Layer 13 of a small transformer language model trained on English Wikipedia (16 layers, counted from 0, width 128).
A neuron's activation on a vector x is GELU(gate . x) times (in . x), where the dot is the dot product.

Input weights of the MLP neurons that the questions are about. A number n stands for (n - 128) times 0.0067.
n217 gate: 163, 87, 135, 163, 102, 162, 159, 123, 86, 170, 144, 101, 103, 162, 112, 130, 154, 146, 125, 159, 118, 103, 117, 121, 161, 96, 130, 150, 111, 87, 80, 188, 156, 114, 152, 156, 137, 163, 130, 98, 139, 148, 104, 82, 114, 93, 110, 118, 162, 134, 109, 156, 123, 101, 181, 122, 132, 163, 93, 116, 113, 155, 115, 86, 114, 163, 175, 121, 117, 79, 111, 106, 118, 119, 147, 92, 78, 117, 193, 143, 117, 92, 170, 120, 142, 121, 130, 190, 143, 130, 133, 150, 115, 133, 105, 114, 150, 154, 170, 163, 130, 147, 116, 92, 179, 112, 141, 54, 100, 129, 112, 93, 138, 159, 143, 149, 128, 115, 134, 100, 156, 134, 127, 116, 105, 124, 117, 147
n244 gate: 110, 110, 99, 154, 132, 109, 142, 127, 127, 114, 115, 157, 142, 179, 101, 124, 136, 151, 123, 103, 106, 147, 100, 127, 125, 127, 110, 146, 133, 101, 143, 136, 158, 108, 163, 97, 131, 163, 101, 135, 104, 156, 151, 99, 123, 147, 83, 120, 139, 124, 167, 119, 139, 142, 69, 130, 127, 139, 136, 119, 98, 85, 140, 117, 122, 178, 130, 131, 142, 174, 136, 129, 155, 133, 134, 116, 74, 133, 112, 122, 171, 116, 167, 124, 109, 161, 142, 102, 179, 157, 130, 114, 162, 150, 139, 136, 130, 156, 80, 249, 110, 140, 106, 99, 171, 152, 91, 131, 175, 153, 110, 159, 115, 91, 109, 130, 146, 91, 126, 99, 130, 150, 126, 139, 145, 108, 109, 126
n256 gate: 79, 91, 119, 154, 160, 104, 152, 72, 90, 144, 110, 127, 139, 133, 135, 129, 124, 166, 134, 136, 143, 149, 117, 106, 154, 97, 139, 134, 151, 137, 150, 121, 137, 99, 119, 129, 111, 106, 84, 167, 167, 189, 87, 98, 113, 128, 147, 154, 80, 116, 109, 152, 109, 124, 117, 118, 88, 127, 102, 125, 104, 171, 113, 84, 89, 156, 150, 110, 174, 127, 104, 100, 131, 132, 141, 70, 136, 136, 94, 103, 109, 107, 84, 91, 125, 116, 132, 140, 126, 137, 57, 100, 182, 142, 50, 111, 186, 126, 67, 104, 150, 142, 178, 142, 109, 125, 140, 115, 126, 124, 106, 92, 121, 116, 120, 165, 135, 134, 175, 91, 159, 129, 147, 140, 93, 128, 145, 119
n318 gate: 138, 126, 140, 72, 74, 125, 197, 130, 137, 106, 152, 126, 123, 184, 100, 119, 137, 155, 118, 93, 132, 107, 166, 125, 139, 124, 169, 118, 92, 143, 147, 133, 133, 124, 90, 109, 130, 126, 143, 103, 98, 91, 189, 110, 91, 85, 127, 137, 151, 168, 109, 137, 122, 52, 115, 138, 125, 100, 148, 172, 125, 141, 127, 97, 190, 95, 130, 148, 130, 144, 157, 123, 95, 114, 171, 110, 135, 140, 120, 137, 167, 121, 87, 134, 133, 119, 163, 173, 153, 87, 126, 127, 124, 126, 135, 129, 130, 122, 147, 141, 56, 199, 140, 74, 144, 125, 144, 126, 155, 127, 134, 71, 113, 151, 123, 155, 114, 132, 165, 115, 121, 99, 147, 126, 136, 135, 113, 89
n433 gate: 113, 115, 158, 104, 168, 190, 120, 127, 62, 146, 131, 124, 172, 140, 150, 124, 116, 159, 89, 134, 169, 118, 73, 168, 130, 181, 146, 131, 126, 137, 125, 175, 120, 136, 99, 118, 186, 132, 166, 132, 169, 132, 149, 118, 101, 170, 71, 129, 118, 138, 140, 117, 100, 115, 83, 119, 160, 140, 140, 133, 162, 131, 143, 157, 102, 140, 129, 168, 124, 121, 185, 119, 98, 106, 96, 148, 122, 154, 121, 119, 75, 169, 143, 99, 127, 74, 171, 104, 164, 112, 121, 141, 181, 132, 113, 113, 182, 148, 125, 110, 139, 134, 122, 102, 107, 101, 131, 145, 130, 132, 127, 179, 89, 103, 116, 85, 126, 135, 120, 103, 117, 169, 111, 169, 116, 186, 115, 130
n436 gate: 136, 136, 80, 153, 109, 91, 114, 163, 163, 107, 127, 157, 106, 102, 111, 90, 124, 125, 140, 143, 117, 154, 118, 119, 140, 127, 136, 125, 124, 89, 180, 121, 165, 163, 147, 125, 135, 110, 180, 72, 151, 157, 115, 158, 184, 121, 131, 115, 138, 98, 134, 115, 146, 143, 156, 125, 118, 100, 84, 124, 86, 105, 162, 120, 106, 95, 101, 131, 166, 108, 106, 112, 196, 138, 175, 115, 148, 126, 140, 114, 106, 134, 124, 164, 94, 123, 91, 112, 91, 145, 152, 139, 144, 123, 112, 134, 132, 84, 78, 120, 142, 78, 167, 135, 84, 132, 161, 61, 130, 124, 114, 87, 138, 142, 103, 95, 150, 130, 83, 158, 122, 168, 77, 144, 130, 114, 100, 136
n497 gate: 174, 110, 116, 151, 177, 104, 109, 93, 155, 95, 119, 125, 149, 148, 117, 104, 101, 126, 144, 85, 124, 150, 137, 129, 181, 98, 155, 160, 134, 131, 90, 98, 137, 118, 109, 142, 131, 164, 124, 95, 110, 162, 129, 162, 119, 148, 125, 168, 174, 136, 158, 208, 141, 156, 114, 145, 136, 159, 145, 121, 145, 86, 160, 138, 150, 124, 99, 125, 107, 75, 155, 176, 151, 91, 163, 81, 125, 147, 122, 113, 79, 143, 149, 152, 169, 148, 139, 128, 181, 140, 147, 175, 123, 112, 135, 141, 102, 179, 143, 116, 155, 92, 159, 67, 90, 90, 149, 98, 145, 145, 175, 176, 105, 198, 118, 165, 94, 156, 125, 144, 98, 161, 163, 131, 169, 120, 144, 112
n217 in: 154, 182, 166, 85, 163, 172, 174, 85, 110, 135, 147, 128, 120, 102, 121, 144, 126, 181, 175, 135, 140, 180, 107, 80, 200, 102, 114, 119, 54, 83, 141, 167, 135, 138, 135, 150, 141, 137, 149, 124, 159, 177, 76, 169, 119, 115, 140, 159, 125, 98, 119, 133, 119, 156, 123, 123, 131, 112, 110, 149, 146, 143, 65, 93, 120, 124, 147, 140, 168, 96, 135, 155, 112, 142, 140, 138, 139, 153, 87, 119, 132, 131, 99, 93, 131, 127, 166, 102, 94, 114, 144, 180, 173, 103, 101, 114, 107, 126, 124, 181, 130, 115, 104, 84, 156, 164, 119, 121, 170, 137, 69, 80, 95, 143, 153, 133, 105, 165, 99, 90, 124, 122, 107, 100, 73, 111, 109, 164
n244 in: 154, 97, 104, 117, 118, 170, 188, 91, 155, 163, 140, 76, 111, 148, 85, 142, 196, 126, 134, 90, 93, 139, 106, 151, 173, 126, 122, 99, 110, 122, 113, 147, 120, 105, 117, 133, 139, 155, 77, 39, 114, 183, 123, 102, 129, 124, 126, 93, 138, 149, 149, 108, 159, 122, 123, 104, 96, 156, 112, 135, 125, 151, 136, 175, 120, 152, 90, 80, 104, 101, 48, 118, 93, 138, 98, 114, 58, 117, 114, 126, 113, 81, 117, 122, 120, 155, 187, 98, 137, 102, 85, 132, 131, 115, 135, 111, 141, 113, 126, 91, 118, 125, 140, 142, 131, 153, 110, 115, 174, 114, 124, 161, 118, 166, 101, 101, 124, 111, 141, 91, 83, 145, 139, 116, 99, 38, 110, 136
n256 in: 100, 179, 165, 111, 123, 81, 150, 142, 67, 143, 82, 134, 125, 135, 107, 129, 173, 127, 89, 117, 96, 110, 166, 108, 114, 147, 96, 129, 173, 124, 168, 157, 115, 120, 141, 82, 119, 92, 126, 128, 88, 188, 156, 138, 110, 110, 77, 128, 81, 129, 93, 125, 178, 109, 113, 93, 119, 124, 154, 137, 113, 130, 218, 79, 118, 143, 122, 190, 146, 96, 81, 106, 159, 88, 140, 87, 126, 185, 111, 97, 144, 148, 108, 167, 148, 150, 115, 117, 159, 100, 149, 118, 154, 147, 114, 94, 176, 102, 122, 67, 110, 150, 128, 113, 92, 119, 73, 73, 157, 103, 119, 101, 120, 136, 96, 91, 147, 126, 104, 137, 141, 111, 62, 143, 83, 102, 153, 156
n318 in: 143, 130, 162, 105, 112, 105, 124, 114, 136, 135, 71, 149, 96, 105, 179, 145, 157, 199, 140, 138, 90, 108, 128, 139, 119, 158, 112, 125, 117, 103, 138, 76, 135, 176, 193, 138, 148, 142, 171, 171, 122, 106, 119, 123, 150, 84, 152, 143, 118, 122, 157, 151, 136, 112, 72, 144, 148, 91, 131, 125, 123, 108, 147, 118, 108, 100, 131, 101, 143, 181, 68, 138, 139, 113, 160, 121, 118, 150, 132, 177, 42, 155, 121, 129, 128, 126, 146, 89, 98, 132, 133, 127, 106, 98, 132, 111, 62, 99, 116, 164, 164, 123, 108, 120, 149, 115, 118, 117, 132, 74, 114, 134, 182, 124, 76, 100, 92, 115, 125, 185, 93, 150, 136, 142, 121, 211, 141, 121
n433 in: 82, 127, 130, 49, 147, 100, 87, 141, 128, 72, 102, 132, 176, 133, 140, 103, 173, 104, 120, 164, 124, 165, 100, 167, 134, 169, 135, 122, 158, 147, 121, 178, 149, 90, 138, 142, 169, 121, 131, 145, 122, 111, 152, 127, 153, 129, 73, 137, 79, 126, 108, 120, 116, 133, 191, 114, 137, 107, 181, 162, 166, 136, 125, 156, 121, 132, 92, 113, 139, 103, 151, 90, 159, 171, 134, 153, 128, 148, 131, 143, 103, 132, 131, 96, 140, 120, 163, 182, 90, 103, 151, 152, 115, 80, 149, 174, 179, 176, 117, 142, 131, 214, 125, 138, 140, 152, 108, 62, 89, 131, 147, 130, 102, 105, 104, 132, 140, 99, 108, 169, 92, 94, 141, 162, 152, 154, 132, 140
n436 in: 101, 156, 116, 93, 166, 115, 112, 134, 124, 88, 191, 133, 101, 188, 145, 159, 103, 189, 152, 128, 140, 128, 114, 206, 132, 81, 125, 142, 108, 147, 159, 168, 127, 157, 135, 125, 145, 116, 147, 159, 155, 133, 101, 100, 172, 141, 139, 101, 112, 70, 56, 112, 118, 77, 160, 134, 103, 100, 80, 106, 109, 126, 92, 183, 110, 165, 129, 153, 112, 88, 78, 118, 104, 126, 127, 115, 115, 140, 138, 155, 124, 101, 142, 100, 131, 116, 172, 128, 125, 113, 115, 133, 137, 112, 57, 150, 149, 87, 114, 112, 128, 198, 112, 174, 112, 157, 158, 89, 161, 181, 92, 106, 161, 80, 108, 135, 116, 124, 105, 127, 153, 156, 133, 96, 163, 124, 72, 160
n497 in: 115, 171, 159, 125, 170, 119, 161, 162, 153, 112, 100, 138, 161, 65, 106, 100, 126, 144, 202, 84, 141, 172, 112, 134, 160, 148, 114, 96, 71, 120, 75, 126, 143, 165, 121, 119, 162, 132, 152, 156, 122, 105, 113, 84, 141, 108, 197, 88, 106, 114, 134, 167, 134, 116, 117, 115, 105, 147, 160, 116, 154, 155, 192, 82, 140, 78, 131, 112, 45, 110, 167, 117, 125, 117, 143, 117, 178, 150, 59, 117, 109, 185, 95, 139, 117, 89, 106, 78, 191, 78, 152, 130, 127, 163, 162, 181, 175, 170, 92, 151, 128, 128, 166, 120, 130, 164, 60, 83, 117, 153, 85, 113, 111, 115, 127, 175, 99, 137, 106, 165, 115, 124, 75, 98, 146, 127, 118, 81

Each question shows a token from some text and the vector x that enters the MLP there. A number n stands for (n - 128) times 0.029.

"st": 132, 121, 124, 113, 143, 158, 97, 140, 111, 130, 97, 146, 133, 136, 131, 123, 153, 118, 110, 158, 157, 152, 107, 65, 131, 140, 145, 129, 125, 98, 117, 166, 96, 126, 123, 152, 93, 153, 80, 113, 104, 135, 119, 111, 124, 115, 139, 128, 112, 113, 120, 165, 134, 123, 124, 122, 115, 146, 173, 102, 137, 120, 133, 144, 123, 119, 142, 127, 128, 147, 103, 139, 129, 128, 125, 97, 130, 126, 128, 115, 122, 149, 147, 182, 109, 162, 139, 103, 135, 139, 112, 140, 143, 112, 165, 108, 117, 114, 118, 111, 114, 138, 117, 145, 154, 200, 124, 120, 112, 141, 116, 122, 107, 137, 125, 116, 149, 94, 132, 129, 137, 134, 108, 115, 130, 132, 87, 140
Which neuron lights up most? n244

" World": 132, 119, 167, 109, 115, 128, 119, 107, 90, 143, 99, 155, 112, 123, 111, 130, 121, 146, 122, 173, 131, 127, 91, 65, 147, 112, 149, 145, 120, 103, 150, 156, 103, 109, 112, 140, 124, 148, 73, 95, 122, 116, 114, 94, 119, 110, 154, 120, 113, 93, 120, 118, 117, 132, 143, 142, 88, 192, 95, 127, 162, 118, 127, 160, 112, 132, 126, 180, 102, 140, 151, 150, 119, 117, 121, 157, 128, 134, 108, 122, 133, 141, 149, 116, 112, 157, 139, 127, 127, 110, 116, 120, 137, 146, 122, 136, 112, 147, 117, 120, 110, 111, 99, 117, 152, 177, 126, 122, 68, 115, 116, 119, 144, 124, 144, 122, 143, 131, 151, 135, 136, 136, 118, 136, 134, 132, 120, 168
The most active neuron and its activation: n217, at about 5.4

"s": 126, 105, 130, 110, 139, 112, 108, 140, 101, 114, 110, 147, 115, 140, 117, 128, 103, 133, 131, 165, 101, 135, 119, 60, 134, 159, 143, 155, 145, 127, 130, 133, 113, 132, 160, 102, 115, 153, 98, 135, 128, 114, 110, 88, 128, 119, 159, 138, 133, 125, 134, 106, 150, 121, 120, 142, 102, 133, 127, 123, 154, 95, 147, 134, 106, 155, 120, 127, 117, 109, 120, 137, 93, 117, 117, 108, 110, 138, 126, 110, 144, 135, 134, 123, 131, 115, 174, 115, 110, 108, 115, 131, 126, 122, 162, 138, 118, 126, 126, 110, 132, 112, 106, 125, 130, 183, 128, 149, 114, 112, 101, 114, 128, 142, 129, 125, 105, 106, 127, 133, 121, 113, 117, 103, 143, 130, 85, 149
The most active neuron and its activation: n244, at about 1

" In": 119, 153, 150, 111, 122, 142, 95, 144, 117, 106, 126, 151, 108, 127, 105, 122, 142, 100, 143, 131, 114, 113, 59, 68, 105, 135, 163, 105, 129, 103, 117, 166, 124, 127, 119, 113, 137, 143, 124, 104, 91, 127, 157, 149, 125, 121, 141, 116, 115, 114, 145, 119, 141, 103, 127, 117, 112, 159, 81, 124, 186, 132, 134, 148, 102, 113, 158, 175, 100, 98, 151, 117, 128, 119, 148, 117, 119, 154, 148, 151, 120, 173, 158, 96, 129, 137, 137, 109, 118, 131, 124, 134, 159, 140, 117, 141, 124, 112, 124, 119, 106, 121, 83, 145, 103, 161, 123, 155, 109, 132, 147, 117, 133, 107, 128, 186, 145, 66, 138, 151, 162, 99, 113, 123, 157, 163, 117, 179
Which neuron lights up most? n433

"ub": 163, 185, 127, 97, 81, 144, 68, 123, 92, 158, 125, 113, 173, 121, 113, 128, 128, 121, 116, 135, 98, 121, 87, 87, 143, 113, 151, 113, 128, 102, 120, 163, 111, 108, 125, 136, 109, 153, 49, 105, 112, 148, 158, 145, 109, 88, 174, 195, 122, 112, 119, 134, 115, 135, 156, 110, 81, 112, 137, 82, 142, 150, 93, 141, 161, 102, 143, 138, 140, 188, 140, 142, 79, 131, 149, 134, 141, 102, 139, 95, 142, 157, 197, 135, 131, 169, 116, 73, 81, 106, 112, 105, 117, 133, 132, 136, 95, 114, 102, 95, 165, 126, 137, 182, 132, 149, 94, 200, 115, 154, 113, 127, 86, 120, 114, 116, 121, 127, 127, 113, 135, 147, 101, 108, 134, 156, 117, 150
The most active neuron and its activation: n433, at about 0.27

"min": 141, 141, 136, 140, 84, 146, 110, 100, 144, 133, 91, 147, 156, 159, 156, 130, 99, 87, 115, 190, 101, 119, 98, 93, 106, 129, 133, 163, 161, 105, 123, 165, 128, 134, 149, 134, 138, 122, 62, 152, 94, 134, 150, 116, 99, 103, 173, 139, 123, 92, 132, 112, 109, 118, 144, 116, 93, 164, 123, 111, 197, 94, 166, 162, 108, 173, 128, 159, 107, 132, 121, 169, 163, 168, 146, 125, 165, 122, 153, 124, 110, 174, 144, 154, 140, 119, 103, 84, 98, 99, 129, 189, 124, 126, 186, 143, 117, 117, 143, 132, 159, 108, 160, 162, 116, 145, 138, 162, 91, 166, 129, 114, 138, 169, 146, 171, 123, 96, 146, 99, 182, 124, 128, 114, 137, 197, 100, 156
The three highest activations, in order: n244, n436, n256

"k": 150, 83, 127, 98, 95, 123, 90, 162, 110, 83, 67, 140, 142, 179, 201, 80, 112, 161, 102, 173, 126, 125, 55, 92, 115, 127, 116, 119, 156, 119, 106, 129, 114, 131, 111, 85, 105, 145, 91, 115, 118, 106, 168, 161, 123, 132, 174, 116, 87, 120, 140, 105, 93, 116, 138, 131, 197, 135, 123, 138, 140, 83, 141, 154, 143, 115, 120, 144, 115, 92, 137, 125, 119, 115, 183, 146, 135, 156, 132, 155, 183, 149, 156, 138, 148, 134, 107, 115, 128, 104, 92, 129, 124, 104, 98, 141, 93, 106, 175, 127, 158, 159, 138, 164, 123, 146, 99, 131, 108, 165, 129, 140, 101, 106, 150, 168, 77, 116, 166, 161, 97, 111, 138, 138, 118, 166, 81, 139
Which two neurons fire most, strongest first? n433, n318

"tic": 132, 133, 124, 116, 129, 143, 124, 142, 121, 112, 111, 138, 150, 117, 113, 111, 129, 113, 99, 157, 146, 144, 119, 77, 134, 138, 140, 130, 144, 124, 110, 192, 139, 149, 124, 117, 121, 160, 62, 109, 112, 140, 146, 97, 155, 99, 129, 146, 107, 139, 98, 111, 130, 86, 142, 102, 112, 164, 161, 118, 163, 137, 146, 163, 136, 148, 131, 148, 144, 134, 118, 119, 99, 102, 103, 107, 130, 119, 98, 101, 173, 149, 110, 131, 137, 130, 147, 121, 106, 131, 94, 143, 141, 145, 127, 101, 102, 104, 102, 107, 142, 115, 143, 128, 188, 209, 127, 139, 123, 144, 113, 135, 80, 139, 133, 149, 112, 126, 144, 99, 145, 168, 153, 121, 126, 153, 88, 143
The most active neuron and its activation: n244, at about 2.8

"p": 158, 98, 153, 92, 102, 135, 64, 171, 89, 128, 129, 129, 121, 148, 130, 136, 117, 137, 125, 135, 185, 112, 97, 78, 119, 135, 149, 153, 121, 96, 129, 126, 124, 143, 126, 115, 124, 123, 103, 120, 87, 126, 195, 142, 163, 132, 182, 164, 133, 120, 100, 89, 137, 127, 92, 111, 166, 155, 123, 90, 150, 117, 139, 142, 122, 116, 150, 159, 88, 165, 128, 137, 95, 127, 159, 129, 149, 148, 108, 97, 184, 185, 126, 149, 117, 144, 137, 119, 107, 102, 133, 171, 117, 107, 162, 137, 132, 71, 142, 84, 148, 121, 143, 137, 148, 149, 116, 133, 103, 125, 142, 171, 123, 81, 152, 151, 121, 103, 104, 140, 125, 119, 96, 101, 155, 144, 101, 218
Which neuron lights up most? n244

"ner": 147, 104, 137, 109, 151, 147, 101, 108, 152, 108, 120, 163, 121, 149, 164, 123, 95, 121, 125, 133, 154, 133, 144, 87, 106, 150, 184, 131, 138, 102, 162, 181, 140, 185, 141, 106, 87, 126, 93, 135, 128, 102, 157, 97, 76, 91, 161, 139, 89, 97, 67, 80, 162, 129, 95, 132, 113, 149, 153, 63, 142, 107, 105, 149, 115, 131, 139, 122, 158, 168, 150, 138, 126, 148, 102, 77, 168, 108, 129, 92, 158, 169, 109, 97, 105, 122, 116, 130, 129, 87, 112, 175, 145, 118, 172, 129, 128, 102, 108, 98, 86, 140, 103, 185, 144, 167, 111, 122, 73, 121, 155, 118, 126, 138, 109, 114, 109, 74, 139, 147, 128, 113, 113, 110, 115, 146, 110, 196
Which neuron lights up most? n244

"pp": 115, 141, 118, 137, 177, 128, 69, 155, 148, 120, 107, 102, 133, 168, 101, 155, 107, 120, 110, 115, 146, 120, 95, 93, 106, 133, 171, 145, 134, 75, 140, 154, 85, 79, 134, 93, 70, 143, 109, 122, 150, 96, 115, 156, 129, 97, 182, 116, 103, 109, 93, 82, 131, 90, 117, 114, 69, 107, 188, 85, 167, 92, 98, 132, 112, 148, 122, 163, 162, 148, 152, 196, 80, 150, 128, 155, 184, 141, 161, 93, 152, 166, 120, 104, 118, 181, 123, 110, 108, 113, 98, 131, 105, 129, 89, 121, 90, 122, 144, 79, 121, 127, 110, 171, 130, 150, 82, 145, 121, 101, 105, 158, 113, 136, 163, 116, 144, 116, 166, 129, 167, 125, 134, 122, 123, 149, 118, 188
Which neuron lights up most? n244

"man": 163, 110, 168, 124, 102, 156, 117, 127, 139, 113, 107, 144, 127, 159, 150, 120, 121, 140, 114, 186, 127, 122, 92, 66, 102, 120, 123, 136, 134, 147, 147, 154, 133, 139, 159, 120, 128, 119, 66, 90, 112, 143, 136, 97, 89, 106, 143, 111, 96, 96, 101, 91, 128, 122, 116, 152, 94, 163, 134, 109, 166, 129, 149, 140, 144, 99, 130, 142, 133, 146, 157, 104, 99, 130, 124, 98, 131, 106, 116, 155, 138, 114, 146, 125, 134, 146, 137, 128, 153, 139, 134, 146, 166, 121, 117, 130, 145, 113, 97, 119, 78, 163, 130, 140, 122, 157, 94, 134, 108, 117, 160, 101, 112, 143, 152, 133, 157, 100, 149, 135, 162, 130, 118, 107, 132, 108, 105, 174
The most active neuron and its activation: n256, at about 2.2

"ri": 138, 115, 159, 130, 91, 119, 84, 133, 131, 110, 92, 110, 152, 149, 130, 68, 141, 131, 109, 153, 114, 116, 81, 74, 129, 141, 160, 137, 125, 92, 144, 125, 131, 113, 127, 120, 71, 130, 165, 101, 125, 117, 133, 122, 138, 118, 177, 139, 117, 136, 55, 131, 143, 142, 78, 124, 81, 175, 107, 107, 166, 133, 108, 114, 131, 68, 134, 143, 109, 104, 155, 130, 143, 141, 139, 108, 140, 122, 115, 155, 165, 158, 176, 125, 134, 165, 146, 101, 120, 119, 127, 156, 139, 81, 119, 91, 123, 124, 139, 113, 141, 159, 103, 177, 148, 125, 129, 170, 120, 131, 137, 116, 78, 128, 117, 164, 131, 108, 178, 131, 183, 113, 113, 104, 136, 171, 132, 158
Which neuron lights up most? n244

" Bro": 145, 96, 120, 129, 112, 117, 78, 162, 145, 96, 134, 134, 130, 143, 155, 79, 132, 115, 99, 155, 110, 139, 100, 70, 103, 91, 150, 130, 126, 137, 173, 145, 151, 96, 106, 152, 102, 154, 136, 113, 69, 83, 159, 133, 128, 130, 140, 132, 117, 97, 119, 71, 128, 140, 171, 135, 91, 124, 89, 131, 163, 126, 97, 171, 105, 136, 120, 132, 126, 119, 151, 161, 145, 115, 127, 103, 150, 131, 135, 136, 113, 147, 113, 122, 112, 109, 135, 127, 123, 114, 95, 180, 156, 128, 120, 91, 108, 86, 121, 124, 111, 147, 113, 159, 94, 139, 123, 184, 104, 121, 177, 115, 125, 121, 121, 155, 121, 130, 160, 146, 148, 114, 94, 123, 133, 113, 113, 183
Which neuron lights up most? n436

" At": 158, 168, 111, 136, 154, 138, 68, 151, 145, 139, 170, 125, 105, 161, 116, 132, 122, 141, 123, 140, 144, 99, 104, 73, 128, 122, 122, 133, 134, 113, 128, 191, 156, 137, 142, 130, 90, 111, 131, 123, 107, 107, 178, 150, 123, 123, 152, 132, 106, 115, 153, 127, 104, 122, 139, 133, 135, 129, 124, 148, 181, 132, 137, 133, 105, 80, 147, 141, 89, 103, 124, 151, 118, 146, 138, 150, 167, 164, 121, 132, 126, 151, 111, 153, 110, 139, 152, 100, 120, 129, 135, 137, 168, 110, 173, 101, 120, 93, 115, 111, 133, 131, 109, 152, 115, 164, 118, 169, 90, 137, 126, 104, 135, 103, 101, 160, 150, 70, 92, 147, 126, 108, 117, 74, 133, 185, 102, 174
Which neuron lights up most? n436

"art": 110, 117, 133, 127, 179, 147, 68, 98, 138, 128, 167, 142, 117, 141, 155, 136, 143, 90, 147, 142, 111, 126, 142, 89, 115, 143, 106, 130, 118, 80, 159, 128, 123, 124, 168, 112, 91, 115, 115, 117, 108, 119, 149, 151, 97, 104, 154, 130, 84, 79, 84, 115, 102, 162, 125, 115, 114, 175, 138, 94, 178, 144, 91, 146, 131, 148, 125, 189, 146, 148, 165, 149, 132, 175, 104, 127, 155, 113, 161, 73, 149, 150, 143, 108, 137, 157, 140, 128, 142, 105, 125, 130, 101, 133, 142, 155, 111, 90, 153, 86, 135, 102, 100, 173, 164, 166, 141, 122, 115, 161, 175, 170, 129, 100, 104, 119, 105, 68, 137, 176, 150, 83, 108, 73, 135, 122, 160, 211
Which two neurons fire most, strongest first? n244, n497

" R": 156, 137, 91, 116, 80, 138, 107, 135, 99, 113, 119, 129, 145, 171, 129, 130, 120, 123, 104, 145, 103, 134, 123, 56, 144, 127, 142, 127, 140, 102, 146, 156, 141, 139, 126, 108, 101, 121, 139, 146, 97, 134, 139, 122, 100, 121, 128, 124, 116, 131, 123, 140, 131, 140, 167, 147, 66, 122, 100, 114, 136, 118, 133, 148, 112, 146, 124, 95, 112, 122, 125, 147, 123, 94, 156, 131, 162, 137, 132, 120, 144, 116, 131, 127, 126, 150, 112, 102, 119, 136, 111, 154, 173, 100, 137, 154, 113, 106, 132, 89, 116, 141, 119, 112, 128, 154, 117, 136, 112, 135, 113, 95, 99, 94, 126, 134, 137, 111, 130, 138, 137, 143, 102, 128, 138, 147, 139, 148
Which two neurons fire most, strongest first? n436, n256

"form": 142, 94, 133, 135, 119, 115, 132, 165, 141, 152, 125, 122, 154, 154, 146, 146, 116, 108, 137, 158, 143, 125, 103, 66, 129, 139, 140, 126, 117, 129, 121, 150, 142, 122, 119, 110, 74, 153, 132, 118, 124, 121, 161, 116, 127, 98, 147, 130, 147, 134, 107, 104, 141, 97, 98, 121, 138, 183, 125, 72, 175, 99, 140, 163, 125, 151, 118, 128, 140, 156, 110, 106, 106, 105, 151, 112, 127, 138, 100, 107, 142, 182, 90, 154, 117, 158, 138, 115, 111, 143, 127, 126, 146, 127, 93, 128, 103, 121, 156, 61, 123, 94, 130, 165, 176, 170, 108, 140, 137, 149, 115, 116, 139, 123, 137, 166, 129, 122, 125, 144, 155, 135, 127, 130, 149, 145, 128, 150
The three highest activations, in order: n433, n217, n436

"na": 157, 137, 170, 99, 123, 141, 89, 140, 106, 106, 114, 149, 151, 139, 136, 159, 105, 121, 119, 179, 155, 92, 132, 83, 124, 126, 192, 123, 159, 103, 133, 142, 156, 127, 105, 142, 123, 160, 131, 109, 102, 137, 119, 136, 91, 60, 158, 155, 85, 74, 67, 120, 167, 118, 84, 130, 128, 181, 118, 92, 152, 153, 188, 112, 131, 93, 137, 95, 138, 189, 147, 158, 147, 134, 181, 103, 149, 153, 127, 145, 113, 169, 153, 155, 121, 155, 139, 115, 122, 138, 111, 108, 126, 157, 152, 156, 114, 133, 141, 111, 139, 112, 144, 137, 131, 138, 87, 120, 105, 158, 124, 128, 157, 134, 129, 104, 104, 123, 154, 144, 179, 123, 98, 92, 179, 110, 93, 178
The three highest activations, in order: n497, n244, n433

"A": 128, 126, 118, 138, 119, 147, 97, 132, 119, 145, 81, 133, 120, 127, 134, 118, 102, 120, 111, 140, 130, 140, 125, 60, 113, 129, 151, 119, 147, 110, 165, 154, 108, 143, 125, 130, 117, 135, 101, 141, 132, 127, 123, 111, 142, 77, 157, 121, 144, 97, 122, 116, 139, 139, 147, 131, 106, 159, 100, 115, 133, 140, 157, 143, 142, 123, 125, 140, 118, 119, 85, 143, 77, 118, 147, 106, 156, 153, 160, 144, 154, 137, 173, 90, 158, 167, 151, 124, 150, 119, 124, 124, 123, 75, 150, 129, 120, 131, 143, 116, 142, 187, 120, 105, 150, 158, 109, 128, 134, 142, 126, 110, 121, 127, 141, 86, 152, 153, 143, 127, 112, 129, 116, 122, 108, 127, 146, 132
Which neuron lights up most? n217

"ation": 118, 133, 140, 87, 146, 146, 124, 128, 134, 85, 123, 135, 132, 126, 131, 122, 144, 104, 107, 165, 157, 135, 122, 73, 129, 164, 147, 129, 103, 135, 144, 145, 135, 143, 117, 132, 117, 145, 43, 110, 116, 99, 109, 136, 134, 80, 149, 111, 118, 105, 90, 145, 151, 118, 150, 111, 121, 163, 149, 123, 182, 151, 150, 160, 158, 144, 155, 133, 140, 181, 109, 138, 111, 99, 120, 121, 112, 179, 141, 124, 143, 135, 113, 115, 120, 189, 130, 126, 79, 128, 120, 128, 106, 114, 130, 129, 115, 125, 141, 123, 123, 104, 121, 148, 143, 187, 111, 133, 113, 143, 148, 130, 139, 146, 128, 153, 121, 123, 139, 130, 124, 155, 110, 95, 138, 139, 95, 161
Which neuron lights up most? n256

"w": 135, 157, 114, 109, 105, 109, 99, 94, 122, 137, 96, 120, 136, 163, 150, 123, 139, 104, 136, 134, 112, 130, 128, 75, 101, 150, 141, 144, 111, 112, 163, 104, 110, 115, 122, 103, 72, 159, 141, 119, 78, 101, 125, 179, 118, 122, 141, 114, 108, 109, 95, 121, 134, 138, 115, 121, 76, 167, 142, 87, 158, 125, 119, 132, 127, 136, 122, 130, 112, 141, 153, 211, 99, 132, 122, 107, 134, 86, 131, 156, 130, 123, 129, 157, 107, 191, 159, 96, 122, 122, 110, 171, 143, 143, 116, 121, 122, 78, 139, 106, 132, 137, 126, 109, 96, 168, 99, 157, 108, 144, 123, 133, 105, 109, 180, 158, 92, 149, 139, 176, 145, 136, 124, 95, 129, 170, 136, 152
The most active neuron and its activation: n244, at about 0.2

" Ra": 161, 143, 139, 115, 91, 131, 92, 140, 118, 109, 145, 124, 150, 153, 131, 140, 110, 123, 129, 152, 101, 119, 123, 57, 110, 114, 113, 120, 143, 123, 146, 137, 169, 113, 144, 141, 108, 132, 131, 114, 86, 122, 127, 122, 121, 110, 136, 135, 128, 80, 135, 113, 127, 111, 139, 109, 85, 143, 84, 161, 148, 139, 102, 140, 116, 106, 134, 120, 117, 128, 160, 163, 126, 121, 127, 113, 116, 127, 114, 138, 129, 169, 94, 120, 112, 135, 125, 118, 115, 125, 123, 135, 133, 113, 112, 133, 104, 140, 148, 114, 146, 137, 123, 159, 100, 153, 117, 157, 117, 141, 128, 122, 110, 121, 108, 151, 110, 127, 160, 151, 158, 98, 110, 146, 148, 170, 124, 159
Which two neurons fire most, strongest first? n244, n497